Layer 6 of a small transformer language model trained on English Wikipedia (9 layers, counted from 0, width 128).
A neuron adds its activation times its output weights to the MLP's output. To switch it off is to set its activation to zero at one token and run the rest of the model.

Output weights of the MLP neurons that the questions are about. A number n stands for n times 0.0035.
n11: -20 -39 -27 7 0 19 4 46 -16 42 -19 -6 18 32 2 19 -5 -27 14 -12 -69 -18 14 -66 5 -1 -31 -18 19 -54 -17 -8 40 14 20 5 -19 -20 -17 -23 28 -8 -6 55 19 18 15 -36 5 12 2 28 23 17 32 14 19 30 -36 8 -10 22 40 -49 -14 27 -1 -27 -16 -1 4 -71 -13 23 13 -19 -2 -4 -18 73 19 8 -17 -7 39 -40 -1 -11 -39 -25 -15 1 22 20 -38 60 -14 37 25 -14 15 17 -2 -16 -4 3 0 3 12 -1 19 13 -19 49 28 -21 -3 22 29 2 -36 -21 -6 -19 -37 -29 25 -6
n13: -12 -9 -44 3 -27 41 -22 2 18 -16 -40 -16 27 -25 -28 -13 -22 12 -15 2 38 2 -12 13 25 -7 -15 -23 45 17 2 -25 -34 -40 -30 -1 -31 -21 28 3 9 53 42 40 18 -22 -9 2 9 -4 0 -10 -39 -1 -6 3 -31 22 6 20 -8 6 34 22 -41 35 -9 -11 -7 60 -3 47 69 30 23 31 -17 -35 -24 -16 13 -14 -11 -52 38 -4 -56 -8 10 2 5 -38 -3 54 -28 6 32 28 30 -61 -38 18 2 12 10 58 -14 12 6 -38 -54 32 30 -2 -21 -7 12 8 -11 9 -50 9 3 -15 1 -27 44 45
n58: -9 24 5 14 35 -17 77 -14 37 -44 4 -3 16 -5 -12 -18 -11 -8 -18 22 -29 -52 -19 36 13 26 11 -13 -3 2 -4 50 -6 -85 5 19 10 40 6 -33 -36 30 39 -53 15 8 -18 32 13 -42 33 -1 2 5 4 3 -43 3 10 -31 -27 -21 -14 -30 9 18 12 -10 7 35 20 -6 14 -4 -6 -61 -28 24 33 -24 22 -4 -6 -12 -14 -2 13 11 -39 -25 11 9 -9 2 37 -27 -38 -21 9 33 -8 0 30 16 -45 66 -11 8 -65 -1 54 -16 -2 -3 -21 30 17 2 5 -14 -3 48 -26 -23 -4 -2 39 -50
n104: 4 2 -24 -25 -19 -21 12 -17 15 31 -46 2 4 21 17 -44 -75 -25 3 5 -9 -10 28 -13 -49 6 0 -27 -2 3 -12 17 -16 -27 55 15 -2 -11 -21 -1 5 33 -6 -26 13 1 28 -39 45 31 29 28 -3 -19 -33 -32 48 1 -38 32 12 -25 31 73 -4 -10 -1 34 -2 -47 -22 -21 45 11 11 -1 -16 40 17 -5 2 6 -1 -5 12 -41 -5 17 -22 2 -27 45 4 17 -11 19 21 13 -21 54 10 -13 14 -13 57 35 9 -51 12 45 -4 15 -50 -2 -43 -22 -19 3 -50 30 9 22 -38 31 9 -15 25 -4
n110: -11 -17 28 -17 -4 -7 -37 45 11 18 33 -46 31 26 -11 -31 32 -16 -6 -6 -15 12 4 84 22 25 22 16 -22 1 -1 19 18 29 21 30 13 -20 -4 41 13 -22 39 19 -60 31 -24 -36 -2 9 -8 38 -53 8 5 19 58 42 6 -33 10 -8 13 3 -32 -15 -14 -11 -36 3 -1 2 -13 30 -3 12 32 -26 18 21 -22 24 -37 -5 -33 29 32 42 -37 -30 -6 5 6 -25 -5 -31 10 -14 -53 2 3 -26 -31 -32 -16 -5 -5 8 -14 30 -15 -27 -34 -4 -9 -17 -49 -10 -12 6 -13 21 -27 -6 34 1 50 -1
n141: -12 -1 -60 -2 18 -33 25 -20 12 -8 31 -24 -32 -17 35 20 1 25 9 28 3 1 -27 -10 13 52 -17 -45 13 15 -10 0 -23 28 31 19 -17 46 24 50 12 -67 -10 -35 -18 10 -22 41 2 -43 8 5 -8 18 -6 26 18 -76 9 -6 -12 -26 -16 1 12 -11 23 8 23 4 -15 1 -34 22 -17 -21 -20 -28 16 20 16 -2 -36 1 1 -43 -6 -6 -25 29 -23 -4 64 -11 17 1 5 33 15 1 42 -22 3 9 -12 -23 18 -13 9 -5 -37 -8 14 4 11 3 29 27 -9 -12 -39 30 -9 12 -15 -16 16 3
n159: 26 1 -10 3 -31 21 -8 33 21 -4 -26 10 -5 -37 -26 2 -7 11 11 1 9 -21 -9 51 13 -52 11 23 34 18 6 -6 41 33 -52 -2 22 -59 23 -16 11 20 2 27 5 -4 -47 1 28 12 -23 17 -39 19 -48 8 -14 41 -8 -2 58 -17 -10 3 -3 12 -12 12 4 44 -38 0 31 1 40 5 3 -5 0 25 14 -50 -18 22 -30 -15 -62 -1 -41 -21 3 -2 -28 -29 27 2 -40 -11 10 -12 15 14 18 -3 22 32 -13 24 33 -12 -15 -81 -3 30 -47 18 36 9 -19 -20 26 12 25 -24 16 -26 -34 34
n216: -60 -33 -25 19 0 -19 41 17 13 24 -22 -5 -2 -33 -23 -32 -41 -12 7 8 0 -30 2 10 34 6 28 -15 -63 25 43 8 -8 -7 -3 -12 -25 -55 4 45 1 7 -59 8 11 34 23 45 -13 -19 10 -11 -7 -1 -3 -62 5 -4 -5 1 29 2 10 -17 -3 -40 24 18 -4 -38 25 1 -1 -12 27 23 -11 19 21 34 15 -6 -2 -23 26 -38 -63 1 2 -32 -38 -9 6 7 -32 3 -2 27 5 -25 14 -16 47 -1 -1 36 37 -21 -7 27 -6 26 18 -22 -12 26 -48 26 30 34 -10 16 31 -9 4 -10 47 -24
n227: -1 -29 21 13 9 12 20 61 9 2 42 -20 -3 8 -17 -3 54 -1 22 30 -17 -38 3 32 25 39 19 4 -13 -19 11 -20 6 -18 -29 -11 -34 34 -1 -18 -2 -28 -28 61 -2 -1 -43 -23 5 0 41 35 30 17 20 -38 27 54 -19 -8 -42 32 -29 -11 -18 -50 -37 27 -10 -17 -18 -11 11 17 19 -1 39 -33 -1 30 10 -12 2 14 19 10 -18 -3 -9 -52 -61 -56 -28 27 -46 15 18 -5 -3 -33 2 -8 8 -1 -6 -38 14 -20 49 7 -27 -24 20 14 -3 40 -29 -2 22 -9 44 35 6 -34 -27 16 38 -35
n228: 33 23 -8 4 -16 -13 -5 20 -30 1 52 22 -53 -18 -27 14 6 -24 -30 26 8 12 -12 19 1 6 -10 13 -6 17 -12 38 -1 37 -26 -8 -31 46 -23 -30 16 -2 -13 54 -16 -6 -2 2 -27 3 52 10 3 10 -37 -48 -20 -23 52 -36 -36 -52 -56 -10 31 8 -18 -8 -4 19 -53 -43 25 3 -31 13 -6 39 -41 -13 -15 -8 -15 73 10 -15 22 -18 -33 18 -2 31 -1 41 14 -2 26 -24 -1 38 37 -15 28 3 18 -35 40 -4 16 11 -5 2 15 -34 1 4 15 11 -27 -5 -26 -29 50 13 27 16 -54 -22
n254: 13 5 13 19 -32 21 -4 -10 8 -7 -15 30 -21 -23 -20 -2 20 -4 -2 -4 -23 -2 50 12 1 -11 -2 15 -58 -25 23 28 2 -31 11 -1 36 37 -86 -15 50 12 51 49 13 -11 2 41 -36 -33 -47 17 14 -48 30 -3 -29 11 7 -28 1 58 -36 33 -41 15 28 45 -25 0 5 51 11 -4 47 -22 14 -19 18 -33 17 -10 13 -9 -32 -43 -9 34 44 12 -12 -28 -14 -9 16 -5 -20 9 -41 21 5 -49 -26 -1 -9 -11 -9 -10 17 -44 -70 -24 24 22 24 21 2 22 15 9 -1 -26 16 38 25 -11 14 -4
n273: 18 9 -15 22 42 13 19 2 34 35 4 13 27 0 -32 2 20 -23 37 -19 -48 33 29 -29 4 -62 3 12 14 -24 -22 37 10 -12 -37 -13 -5 4 28 6 20 -8 14 21 7 -36 19 -26 32 -29 -20 -4 11 7 51 29 -9 31 18 31 -2 -4 23 20 46 -18 17 18 -31 -23 -29 -6 -21 24 -24 -34 35 17 -27 -23 5 -45 9 22 11 2 23 -26 -54 45 15 7 -12 -10 -54 -37 4 4 7 -24 6 -9 -41 -9 -1 -25 -1 23 11 0 -2 11 10 -85 22 26 -22 16 -52 -45 -5 -18 94 4 12 -34 -36 4
n304: 37 6 11 9 -39 7 -7 28 21 -33 21 28 13 55 -23 16 2 13 14 0 0 -8 -30 15 11 -4 23 28 -65 46 -5 -55 12 11 44 42 -36 26 -18 40 -6 11 26 77 85 -16 -45 -32 21 7 -6 -59 -3 -27 4 14 31 4 -2 39 2 -40 14 -64 -47 -22 -17 -16 -18 -35 46 2 11 4 -19 6 -12 25 6 -35 9 -3 -47 29 -56 19 19 -7 12 19 -15 -15 -39 4 36 0 17 -1 -22 -3 13 14 18 -46 26 -8 -33 12 -16 11 -65 -15 25 16 -16 -18 6 -21 -5 3 -43 -6 13 -9 29 -11 11 -19
n312: 41 -24 37 -19 -8 -5 9 18 -35 27 -26 11 -3 -49 -27 -19 30 22 -31 67 -8 15 -46 23 43 -11 -60 23 -2 -40 10 -6 -32 -21 29 16 -3 -26 -9 -18 -52 -11 21 -57 54 21 6 -16 -13 26 7 27 39 -36 26 15 12 21 12 9 39 -15 -29 48 -56 2 -23 -3 -2 -11 9 6 -18 20 -9 28 -8 29 19 36 19 -32 25 -9 18 -42 -9 9 25 6 -8 -24 11 -16 -28 52 -11 -10 11 20 -31 -2 -29 -4 -6 -77 35 25 -17 9 -8 29 31 -22 2 41 -13 -68 -28 25 16 9 -4 -17 37 29 -10 0
n315: -34 28 -13 -2 -45 65 -9 -12 -57 -14 -6 -1 -27 5 5 -25 -14 -23 5 -30 7 -44 -16 -39 -51 -50 -26 2 15 16 4 -15 -6 3 11 13 10 -20 -6 35 -25 15 -31 -10 -9 -14 -13 12 5 28 -8 -40 14 2 7 -27 -9 -50 2 38 11 -28 -5 -3 1 28 -17 -11 62 -27 53 -10 -17 7 -70 27 47 15 -20 22 19 -19 22 3 10 0 -21 0 0 -26 15 38 -1 31 29 24 25 -9 12 61 -12 25 18 8 -36 18 26 -23 -40 -51 27 11 7 33 -35 19 29 37 -5 -53 -2 34 4 24 23 11 11 6
n318: 28 7 -27 -17 -13 -32 -10 4 -56 -13 0 34 -17 -18 -24 59 -12 -31 -27 -25 -22 3 0 42 -18 16 -46 9 -9 12 17 52 24 16 35 -11 62 17 -29 -42 -17 -10 19 -20 33 -45 -39 26 -29 -17 -13 -36 44 3 14 1 -5 -47 -11 -20 35 14 -14 9 33 2 -5 0 -5 29 -44 -37 17 6 12 0 -52 -17 15 37 -7 -14 -29 10 9 9 35 -19 32 25 13 12 13 -10 42 -10 4 -3 -11 2 -11 -14 -34 -11 35 -28 -10 -13 -8 20 15 -1 -14 31 4 25 -14 -12 -1 20 37 -31 9 0 -1 -16 52 67

Each question names a token from some text and the token that comes next. It shows the activations a of the neurons there, in the order above. A number n stands for n times 0.094.

Then comes g, the gradient of the next token's log-probability with respect to the MLP's output, scaled to length 1. A neuron's effect is roughly proportional to its activation times (output weights . g). A number n stands for n times 0.0034.

" N", then "ation"
a: 1 0 -2 1 1 -1 0 -1 1 13 4 -3 0 2 -1 0
g: -25 55 24 -33 25 -4 0 -9 13 -9 17 13 12 -4 -8 6 30 -59 -58 -20 60 -17 -4 21 -37 13 21 -21 -26 -31 -6 35 -20 23 12 55 -12 -30 -3 42 8 -33 22 -13 63 -24 -17 21 -20 -13 13 29 -28 6 5 -35 12 -4 -21 -16 -19 17 -16 -9 12 -3 -38 -4 23 15 71 -19 8 -30 6 -4 -26 -3 5 -53 -4 14 12 41 3 33 -46 10 6 45 -46 43 26 -10 18 -2 -2 -5 -24 21 -20 39 -2 -25 -8 -27 2 23 14 -34 33 -18 -20 10 -14 -21 -52 22 33 13 6 -23 38 -17 -3 17 6 -40
Which two neurons, each switched off alone, lower its probability most, in order? n228, n273

"-", then "o"
a: 2 -1 1 5 4 -1 -4 0 -15 3 15 -2 0 -1 3 2
g: -11 18 -57 38 4 -12 1 36 -5 3 -10 15 8 -10 25 3 24 15 -24 24 4 -27 -13 -5 -40 -40 -51 -72 10 -8 61 16 11 -8 8 5 -43 17 14 50 -14 -11 -1 -10 -3 5 26 -4 11 -3 -39 60 -12 -4 -13 76 -3 -46 14 -26 1 -20 -9 -6 55 -29 10 31 2 21 -2 36 11 17 -27 -3 -30 -13 32 -39 4 6 11 -21 -4 -1 17 23 -5 -22 -2 38 1 18 -11 -19 -47 -19 3 -42 21 42 -37 30 12 43 -5 4 -11 4 -5 2 9 29 -20 15 40 -20 -18 -19 -43 25 25 -25 -46 -31 -8 43
Which neuron, switched off, raises the next token's probability most? n254

" R", then "iv"
a: 7 3 -3 -4 -3 0 1 0 0 0 -9 2 0 -2 21 3
g: -13 4 -25 -22 -6 -14 1 41 16 46 5 10 6 -16 9 28 -5 8 -8 31 -7 32 -13 -7 -15 -30 -52 4 -45 27 18 29 16 -37 26 28 20 1 -22 7 -13 21 -37 -4 -15 -41 -14 25 18 -1 0 10 19 -5 -4 -6 -45 -6 -33 -15 57 -20 8 15 24 24 -24 12 6 -6 34 18 29 -10 6 34 9 42 20 -9 -1 -8 13 -7 -4 -11 -36 -3 30 22 48 -57 -42 4 47 6 -41 -13 -36 -11 -59 13 7 45 44 11 -57 -21 -13 4 -30 9 -31 -19 -23 -67 29 2 37 -9 -2 20 20 37 -70 17 -6 16
Which neuron, switched off, lowers the next token's probability most? n315

"ic", then "les"
a: 1 1 -3 -1 1 2 1 0 -1 -1 -8 -13 -1 0 -21 2
g: 51 -38 16 -17 -22 20 -27 -24 18 -33 -23 -59 -9 -32 26 45 -45 -38 33 -12 5 31 -7 28 -13 4 13 -40 -9 22 -35 31 -9 -12 4 30 -12 -6 -49 1 37 9 -21 -11 23 19 17 35 18 12 26 20 25 4 46 -21 -1 7 4 10 17 -8 4 -2 24 42 -8 -22 46 -35 11 -54 -1 -1 -30 -8 21 -10 -35 9 -33 -14 58 21 -2 -1 -22 49 12 4 16 -6 22 13 21 -31 14 -44 31 -70 -8 -54 0 31 8 2 -10 21 -42 -6 12 7 -27 6 18 5 1 0 15 21 -6 38 -24 -60 -31 0 27 -7
Which neuron, switched off, raises the next token's probability most? n315

" a", then " g"
a: 0 15 -1 1 -2 -6 11 1 0 -7 2 -1 -1 0 -3 -5
g: -11 38 20 -6 25 12 34 -51 2 -35 14 20 -11 -36 -4 1 31 -5 22 13 15 4 38 -33 37 -26 8 -2 4 -19 -15 23 9 10 -5 8 9 4 34 16 -31 19 -11 -11 -43 -22 3 0 -52 24 -28 -24 33 -4 36 -25 -8 5 -13 44 -45 -45 14 9 -5 63 -3 -33 6 -34 33 11 31 0 -38 14 -47 -20 -24 6 -33 -22 9 -11 5 -46 48 -54 53 -19 28 -42 -22 -28 -36 0 -15 -15 13 -2 -35 0 28 8 19 25 4 16 3 53 -46 -9 -44 20 17 26 47 -1 27 36 4 37 -1 2 3 -14 -5 -2
Which neuron, switched off, raises the next token's probability most? n159

" (", then "cl"
a: -2 0 1 1 -4 -1 0 -4 2 1 1 -11 2 0 4 -1
g: -8 11 -6 -8 12 25 4 -52 -9 10 -41 -17 5 -45 47 -13 51 7 -40 -7 7 -1 10 -19 -4 10 -29 -21 -47 52 -29 -45 10 -20 53 -52 64 -30 10 23 33 0 -1 20 9 -19 18 55 -13 34 0 -32 -16 5 28 40 12 24 7 -39 20 27 2 -25 5 23 28 20 -19 2 47 -18 12 18 -19 23 -18 -49 0 -34 3 -32 -24 -21 3 -35 31 29 32 11 -15 -3 9 -3 9 -14 -17 -23 -43 32 38 25 -3 -45 -25 -5 -29 18 -61 2 -4 -20 21 -3 4 20 11 1 34 18 -14 -26 15 22 19 6 7 -37
Which neuron, switched off, lowers the next token's probability most? n273

" |", then " D"
a: -1 4 -1 0 1 -6 -1 -2 3 0 1 -22 5 1 0 -4
g: 66 -10 22 -31 -25 47 17 21 -47 22 28 -3 29 29 -25 -18 -31 -35 2 -9 6 -28 -22 10 -8 -8 21 33 -21 -18 19 0 -11 24 -8 26 -18 34 -9 75 2 21 -8 -8 35 -21 -39 -13 7 -11 20 -60 -25 -16 -22 12 -14 -15 -19 0 -14 39 50 4 -15 -23 43 -35 45 28 -10 39 21 -29 -1 -17 21 -12 14 11 45 -4 -16 8 -47 -11 1 48 -6 21 6 -31 -8 -20 -26 -16 -10 2 17 -18 37 -15 -6 -5 27 -19 44 20 -5 -47 35 -1 5 22 1 14 -29 -13 -15 50 -60 -7 -49 -10 -19 -11 2 -15
Which two neurons, each switched off alone, lower its probability most, in order? n273, n304

" ab", then "out"
a: 2 -6 1 10 -2 0 0 -17 -19 0 -3 -3 0 1 -1 0
g: 9 -48 58 -15 -45 -59 18 15 -22 -14 9 17 19 18 -44 41 54 -12 -21 -7 -41 -15 -18 -9 -31 -4 26 0 -32 -28 -9 -3 12 -31 31 -15 27 42 -9 -17 -5 6 -29 -23 -8 24 17 17 -20 13 20 -4 6 -36 -6 -12 8 46 21 38 26 -2 22 69 -18 -5 -13 -52 37 -9 38 26 -11 -15 11 -15 47 -11 -24 25 19 0 -19 -11 -17 11 13 5 -13 -12 -28 -45 -23 18 -64 -18 -3 -1 -2 -27 19 -18 -19 31 -13 -1 58 -1 41 -11 -18 6 16 -47 -11 41 1 26 -21 21 -25 -3 2 50 19 6 20 -2
Which neuron, switched off, raises the next token's probability most? n227

" p", then "ar"
a: 0 2 2 -1 -2 3 -5 -11 -16 0 -4 14 -5 1 0 -3
g: 26 32 -23 43 5 26 -18 25 3 -22 19 -11 -9 39 35 -2 -30 11 -27 9 -11 -7 -15 -6 6 46 0 -73 -33 5 -4 -37 -4 72 -15 26 -21 -48 -8 -14 -49 8 -17 18 -8 11 -18 -50 -9 6 23 7 -12 19 -79 -59 16 23 46 22 6 40 -25 -15 -20 -8 -22 34 5 -10 -43 -39 25 41 17 -17 -28 5 7 4 -3 -7 -18 28 -24 2 -19 7 -8 46 23 -15 2 -15 12 -7 -1 -3 -33 36 5 37 0 15 -14 40 14 40 15 32 -33 11 -30 20 9 -11 -38 17 -12 -2 -10 47 -5 20 -24 26 -4 -16
Which neuron, switched off, raises the next token's probability most? n273

"id", then "ad"
a: -5 -1 -2 -1 -1 1 3 5 -1 26 2 -1 19 0 -3 -6
g: -34 -24 27 -8 -14 10 -40 30 -36 4 -9 11 6 -5 3 -35 4 -13 -10 29 16 15 19 -14 -16 22 26 15 -54 16 21 0 -31 -63 13 26 -25 6 -40 43 17 -30 -44 -13 -13 14 -16 -4 -22 51 -30 -19 -4 -50 -50 -31 33 -12 -30 34 13 -2 -12 16 -36 23 13 -8 33 11 -1 82 -8 39 -9 5 4 12 11 -18 20 -29 6 -13 -2 47 21 -25 22 -38 -31 -37 17 10 6 42 -17 -44 11 20 -16 -50 13 9 28 -16 5 17 26 48 2 35 -3 -12 3 -3 -7 28 -25 -11 -2 12 1 34 -38 31 53 13
Which neuron, switched off, raises the next token's probability most? n228

"ing", then " with"
a: 5 2 -6 2 2 -6 2 2 4 2 4 -18 7 0 1 -6
g: 17 36 -46 24 35 20 -19 -2 -12 -24 0 -33 36 6 -7 5 -12 15 20 -5 -5 -16 6 -31 -1 43 3 -23 -26 11 -55 -12 -24 -18 15 3 17 -10 -22 1 -44 -38 -16 32 60 6 -16 58 5 -13 -17 7 -9 33 -17 53 33 -23 22 -20 -31 51 -36 55 11 49 -17 -13 -9 -1 -7 -19 30 38 -28 11 -24 -46 10 32 24 -19 -10 -33 26 28 0 11 -16 8 -13 -1 -21 -11 -1 -6 10 -9 -38 -45 7 -39 -37 -15 -5 -15 -17 27 9 -11 -29 -9 -25 5 53 -24 -4 -29 8 3 32 52 -5 28 19 58 38 -15
Which neuron, switched off, lowers the next token's probability most? n273

" us", then "es"
a: 0 0 -23 -2 -1 -8 1 -1 6 -3 -3 -24 0 1 -2 0
g: -3 -36 -18 16 -3 40 -37 -16 5 -5 8 72 -22 65 -1 38 -70 44 21 -31 -1 30 4 -34 32 -35 -5 6 -8 -12 -9 19 10 54 -5 -31 38 -29 -66 21 -35 -12 29 -19 5 -7 12 0 3 20 5 3 43 19 7 5 -19 -23 -19 -32 27 7 -12 10 9 31 -13 3 -27 -8 -13 -8 11 -9 38 -2 3 4 13 -16 36 -57 35 -2 -33 22 26 -15 30 -26 -13 -7 -16 4 -8 -32 20 32 -19 -18 -5 7 47 -30 28 -57 9 13 10 43 1 -13 -55 3 3 -31 32 8 -14 40 24 -6 -14 -6 -15 -16 -31 -14
Which neuron, switched off, lowers the next token's probability most? n58

" the", then " m"
a: -4 0 1 9 1 -7 0 -11 3 3 -2 0 0 0 -2 -1
g: 4 -5 21 31 27 -47 6 -24 -3 7 -34 -11 -77 -33 59 -25 -64 -13 3 -9 -9 -3 7 16 9 40 -2 15 13 7 16 4 9 -26 -44 -7 46 6 31 17 -29 -4 1 13 -32 -3 -6 23 22 -24 61 2 14 40 51 -33 -1 10 -9 -36 -47 -16 -23 5 33 -2 19 -40 1 -42 -36 10 15 56 22 -1 -26 -6 -31 -11 -40 40 17 7 -4 4 29 -14 -8 -15 -18 23 -26 40 -1 -2 14 -2 -13 17 -1 -24 53 8 38 56 8 -9 -5 -38 11 11 -11 -5 -1 -45 -4 30 -32 24 -2 -19 -7 19 -42 19 5 12
Which neuron, switched off, lowers the next token's probability most? n104

" n", then "ow"
a: -4 1 0 1 0 0 -7 0 -14 0 -1 6 2 0 0 0
g: -41 -9 29 18 -4 -49 12 4 -7 13 -22 -15 7 42 -4 9 -33 -15 27 -20 17 -11 -56 -38 -17 -38 4 -6 62 -10 28 7 8 3 -17 0 45 16 14 -3 -31 -34 -27 -27 -11 37 -20 -8 -9 4 2 -33 61 -10 31 -19 12 -6 34 -10 21 27 20 -1 -12 31 26 27 -25 -55 -7 -31 25 -35 1 13 -5 15 39 -6 34 37 30 16 -9 33 29 -65 -18 -4 8 -16 -20 0 -40 7 9 -5 -16 -47 27 -16 11 32 3 -5 19 -3 -28 55 39 -11 -13 -11 8 7 -54 -35 16 -23 25 -28 4 -1 20 -27 5 66
Which two neurons, each switched off alone, lower its probability most, in order? n159, n273

" The", then " s"
a: -1 -4 -2 3 3 -5 2 1 -2 2 2 2 2 -3 0 -2
g: 0 11 12 18 -8 60 -37 16 35 -32 -10 11 15 -14 -11 -35 -12 19 -30 -43 1 -1 -16 -38 -7 -5 5 -7 83 -9 -35 4 38 4 10 47 73 -34 -25 4 5 8 -37 12 -18 8 -17 7 8 19 21 4 -28 2 -11 2 -2 53 30 16 -15 -27 -35 -9 2 27 -44 0 56 -11 -3 9 37 -4 38 11 23 22 -2 -9 28 4 -26 20 4 -38 0 15 -18 -5 -22 -16 -57 12 13 8 -11 21 -56 20 -24 -22 2 -20 0 -4 0 -17 -1 44 30 -28 64 -62 29 -8 -23 9 -20 -26 29 1 -4 12 -33 14 -11 -32
Which neuron, switched off, lowers the next token's probability most? n141

"ran", then "ge"
a: -1 0 0 -1 4 -5 3 -3 11 8 2 7 -3 3 2 -1
g: 33 39 -24 -3 -42 31 -2 -19 -3 -27 -11 -48 -42 1 -33 -16 -8 -1 13 33 32 2 35 10 6 69 -16 1 -17 46 -23 26 -31 44 -3 -18 -7 -40 30 18 65 -46 38 -3 24 24 8 22 -36 -8 15 -8 -32 7 8 21 -47 -59 -21 2 11 5 1 -9 27 -6 -18 20 -10 41 20 -1 26 -3 10 -1 0 16 0 19 6 -22 26 -29 -15 -7 -9 -24 -17 15 -24 -13 22 32 41 -10 44 -48 7 0 -23 -6 -3 -10 -43 -6 -4 28 54 -32 8 20 -18 -29 -16 59 4 7 -34 27 -16 -11 -13 8 -57 -29 14 -12
Which neuron, switched off, raises the next token's probability most? n141

" \"", then "1"
a: 0 16 1 -7 0 -4 0 0 0 -2 20 1 4 1 -6 -1
g: 10 -14 -14 7 -3 -16 24 21 -4 13 6 8 -11 10 -13 18 -2 -21 10 -16 0 32 22 -10 -14 -7 16 38 23 -44 3 21 -12 26 -2 15 -78 17 -37 6 34 1 -27 1 2 -28 -4 -13 29 2 3 13 55 -17 -4 -30 -8 -3 24 -1 4 21 -41 7 31 4 -41 17 -12 21 -21 -25 -34 -50 -16 -48 -10 25 -8 30 -12 14 -45 -16 48 -31 20 -8 -35 -39 -13 32 33 -24 10 20 -20 25 8 -38 6 -45 -30 -71 -43 -37 12 -20 19 -8 6 -6 31 46 69 40 -2 22 24 29 21 21 -12 5 61 7 1 21
Which neuron, switched off, lowers the next token's probability most? n254

"ors", then ";"
a: -1 2 8 0 -1 -21 0 -46 2 2 -3 0 1 2 0 -44
g: 34 32 -17 -5 58 19 -26 -15 18 -6 -5 -21 -13 -48 1 15 14 3 -11 28 11 7 34 -24 -6 19 12 14 -30 -3 -18 -49 -3 7 10 -18 -26 46 0 52 32 -21 33 -11 -68 27 4 44 -1 -34 -8 -11 22 53 -11 41 -62 -7 59 -1 -8 -9 9 -2 11 28 -11 -11 -4 0 -35 -7 -11 3 28 -6 41 36 0 12 -25 -44 10 8 38 22 -39 -3 -14 36 -32 7 1 -53 -9 -11 -18 -24 -33 27 10 28 39 8 0 58 -13 -22 -30 6 -15 -32 17 -1 23 -41 3 -18 9 11 5 -20 -1 -15 -34 -23 28 -52
Which neuron, switched off, lowers the next token's probability most? n318

"st", then "er"
a: 5 1 11 0 0 3 0 2 13 4 1 24 -1 -11 18 3
g: 20 -4 4 15 2 24 -7 42 10 5 3 41 6 -29 -2 38 -23 -45 -6 23 21 -7 -46 -3 -17 -91 32 12 2 6 -37 -6 -24 -26 29 41 -37 29 37 -19 33 -9 18 -30 12 -56 16 -2 4 -8 33 2 31 -31 -35 -36 17 -28 16 41 -14 -7 14 16 -16 15 -53 4 34 -8 16 -4 61 -10 1 -28 -53 35 -15 -1 -18 7 35 -15 37 8 -20 -34 15 4 -30 -17 -18 -27 -18 56 22 1 17 -8 31 -9 -6 31 -44 -10 1 -37 56 -9 39 22 4 -8 -20 -5 -14 5 -14 34 12 -5 -18 6 -20 17 -21 3
Which neuron, switched off, lowers the next token's probability most? n315

" to", then " the"
a: 1 25 -16 1 -6 -7 -2 -3 0 6 2 0 0 -1 2 -6
g: -20 -43 -7 -2 13 27 -33 31 33 2 -32 -13 22 15 -15 9 24 -8 16 -12 -26 -4 21 28 -62 15 11 27 -24 -7 37 -33 -10 -11 7 3 16 -9 -49 -13 27 26 0 1 51 -11 -44 -6 8 3 -8 -4 36 8 18 -37 39 44 -73 10 38 19 59 7 -5 -27 3 2 -30 -9 -18 5 0 35 -11 3 29 20 -20 -2 -20 -3 5 -17 -2 11 -57 17 33 -23 9 4 -20 -14 -16 -12 22 17 -32 -21 25 28 5 59 -6 -19 32 -23 -20 -20 -7 31 0 -38 51 -21 -65 -7 -40 16 -32 -45 19 29 9 39 -19 25
Which neuron, switched off, lowers the next token's probability most? n58

"ward", then "s"
a: 8 0 -1 2 3 12 17 -13 8 -1 0 1 5 -4 3 7
g: 9 -65 -13 -2 -11 54 12 23 28 37 -14 -43 1 -1 29 -2 -23 -11 -18 -28 -16 0 39 6 39 -9 11 5 22 41 15 11 -34 2 5 12 24 9 8 -13 44 12 17 -18 7 42 -8 -15 8 -4 -24 7 20 13 27 -41 -17 -39 -13 -37 44 2 -43 42 57 -25 4 -4 28 -31 -21 -10 -49 -27 -37 25 40 14 -13 -71 -1 -4 11 -27 15 -7 -32 2 -6 -32 33 56 -9 -19 21 1 -6 22 40 -28 10 -31 -21 25 -4 10 -14 33 -39 20 8 -24 24 -14 3 -23 -9 25 13 7 -3 1 -5 -43 -46 -40 20 44
Which neuron, switched off, raises the next token's probability most? n216

"le", then "g"
a: 1 1 0 -1 -2 -36 2 0 -8 6 1 5 0 -34 -3 -6
g: -42 -45 -27 24 -21 10 28 -1 40 35 -27 13 -49 -3 -33 15 29 1 68 3 15 -29 39 6 8 47 36 39 -44 19 24 -43 13 11 -18 24 34 -39 -4 -39 -20 -25 22 15 10 -15 -43 4 -7 -18 21 -12 -33 -7 -42 51 9 -4 2 31 -1 -12 12 -21 5 11 -10 49 -6 20 25 -18 -24 8 22 -8 0 -4 -40 -20 29 -47 -7 -39 13 -33 -14 -10 21 -4 34 -22 -9 16 -43 7 -34 -20 34 -2 8 16 -21 17 7 65 -42 -20 -12 -21 -11 51 -1 -23 4 -32 38 8 14 33 -13 20 23 -11 -20 1 2 5
Which neuron, switched off, raises the next token's probability most? n228

"l", then "ac"
a: -1 4 -8 3 3 0 2 -6 23 1 -2 0 94 5 1 0
g: 17 -24 -11 24 41 11 -16 -13 -28 44 15 -33 -9 19 -42 -4 4 12 36 1 -16 -17 -45 2 73 12 -6 -13 -14 -29 -30 -21 33 -34 54 -48 35 1 -1 12 -13 24 29 42 37 -15 1 11 -46 28 -1 -40 16 14 -31 -36 13 -11 -19 8 -29 -41 20 -16 -26 3 -12 10 -1 -63 15 26 12 35 -33 7 2 -12 -4 33 -6 -4 12 -43 1 46 11 -1 -25 1 2 -14 32 6 2 14 -21 -30 10 -12 36 21 20 -48 -17 -16 -11 14 -10 -26 -32 13 -22 17 27 39 -42 -14 -13 24 54 2 24 -43 33 44 18 -4
Which neuron, switched off, lowers the next token's probability most? n304

"u", then "ro"
a: 0 2 0 -2 3 3 0 -15 0 0 5 4 23 3 -3 -1
g: -3 -4 10 -29 -41 0 -16 11 -42 -27 -2 18 -1 -2 -15 61 -13 38 -46 -21 0 24 -26 29 -8 17 5 -60 -21 37 -21 -5 4 -5 -20 -17 3 -6 4 -19 29 2 13 44 28 2 -1 40 -18 -9 -10 -7 20 -22 4 -3 -18 -44 51 21 -50 45 -21 1 15 1 31 8 0 -18 -14 19 10 -24 -10 14 -8 19 56 2 -38 5 63 23 22 -33 -33 -57 -2 3 -14 -12 -33 40 -3 -29 -11 29 1 35 -33 -62 42 23 3 24 7 -6 37 -7 -21 -20 -22 25 -46 -2 -19 -25 11 16 -4 4 48 -18 0 13 56 27
Which neuron, switched off, raises the next token's probability most? n216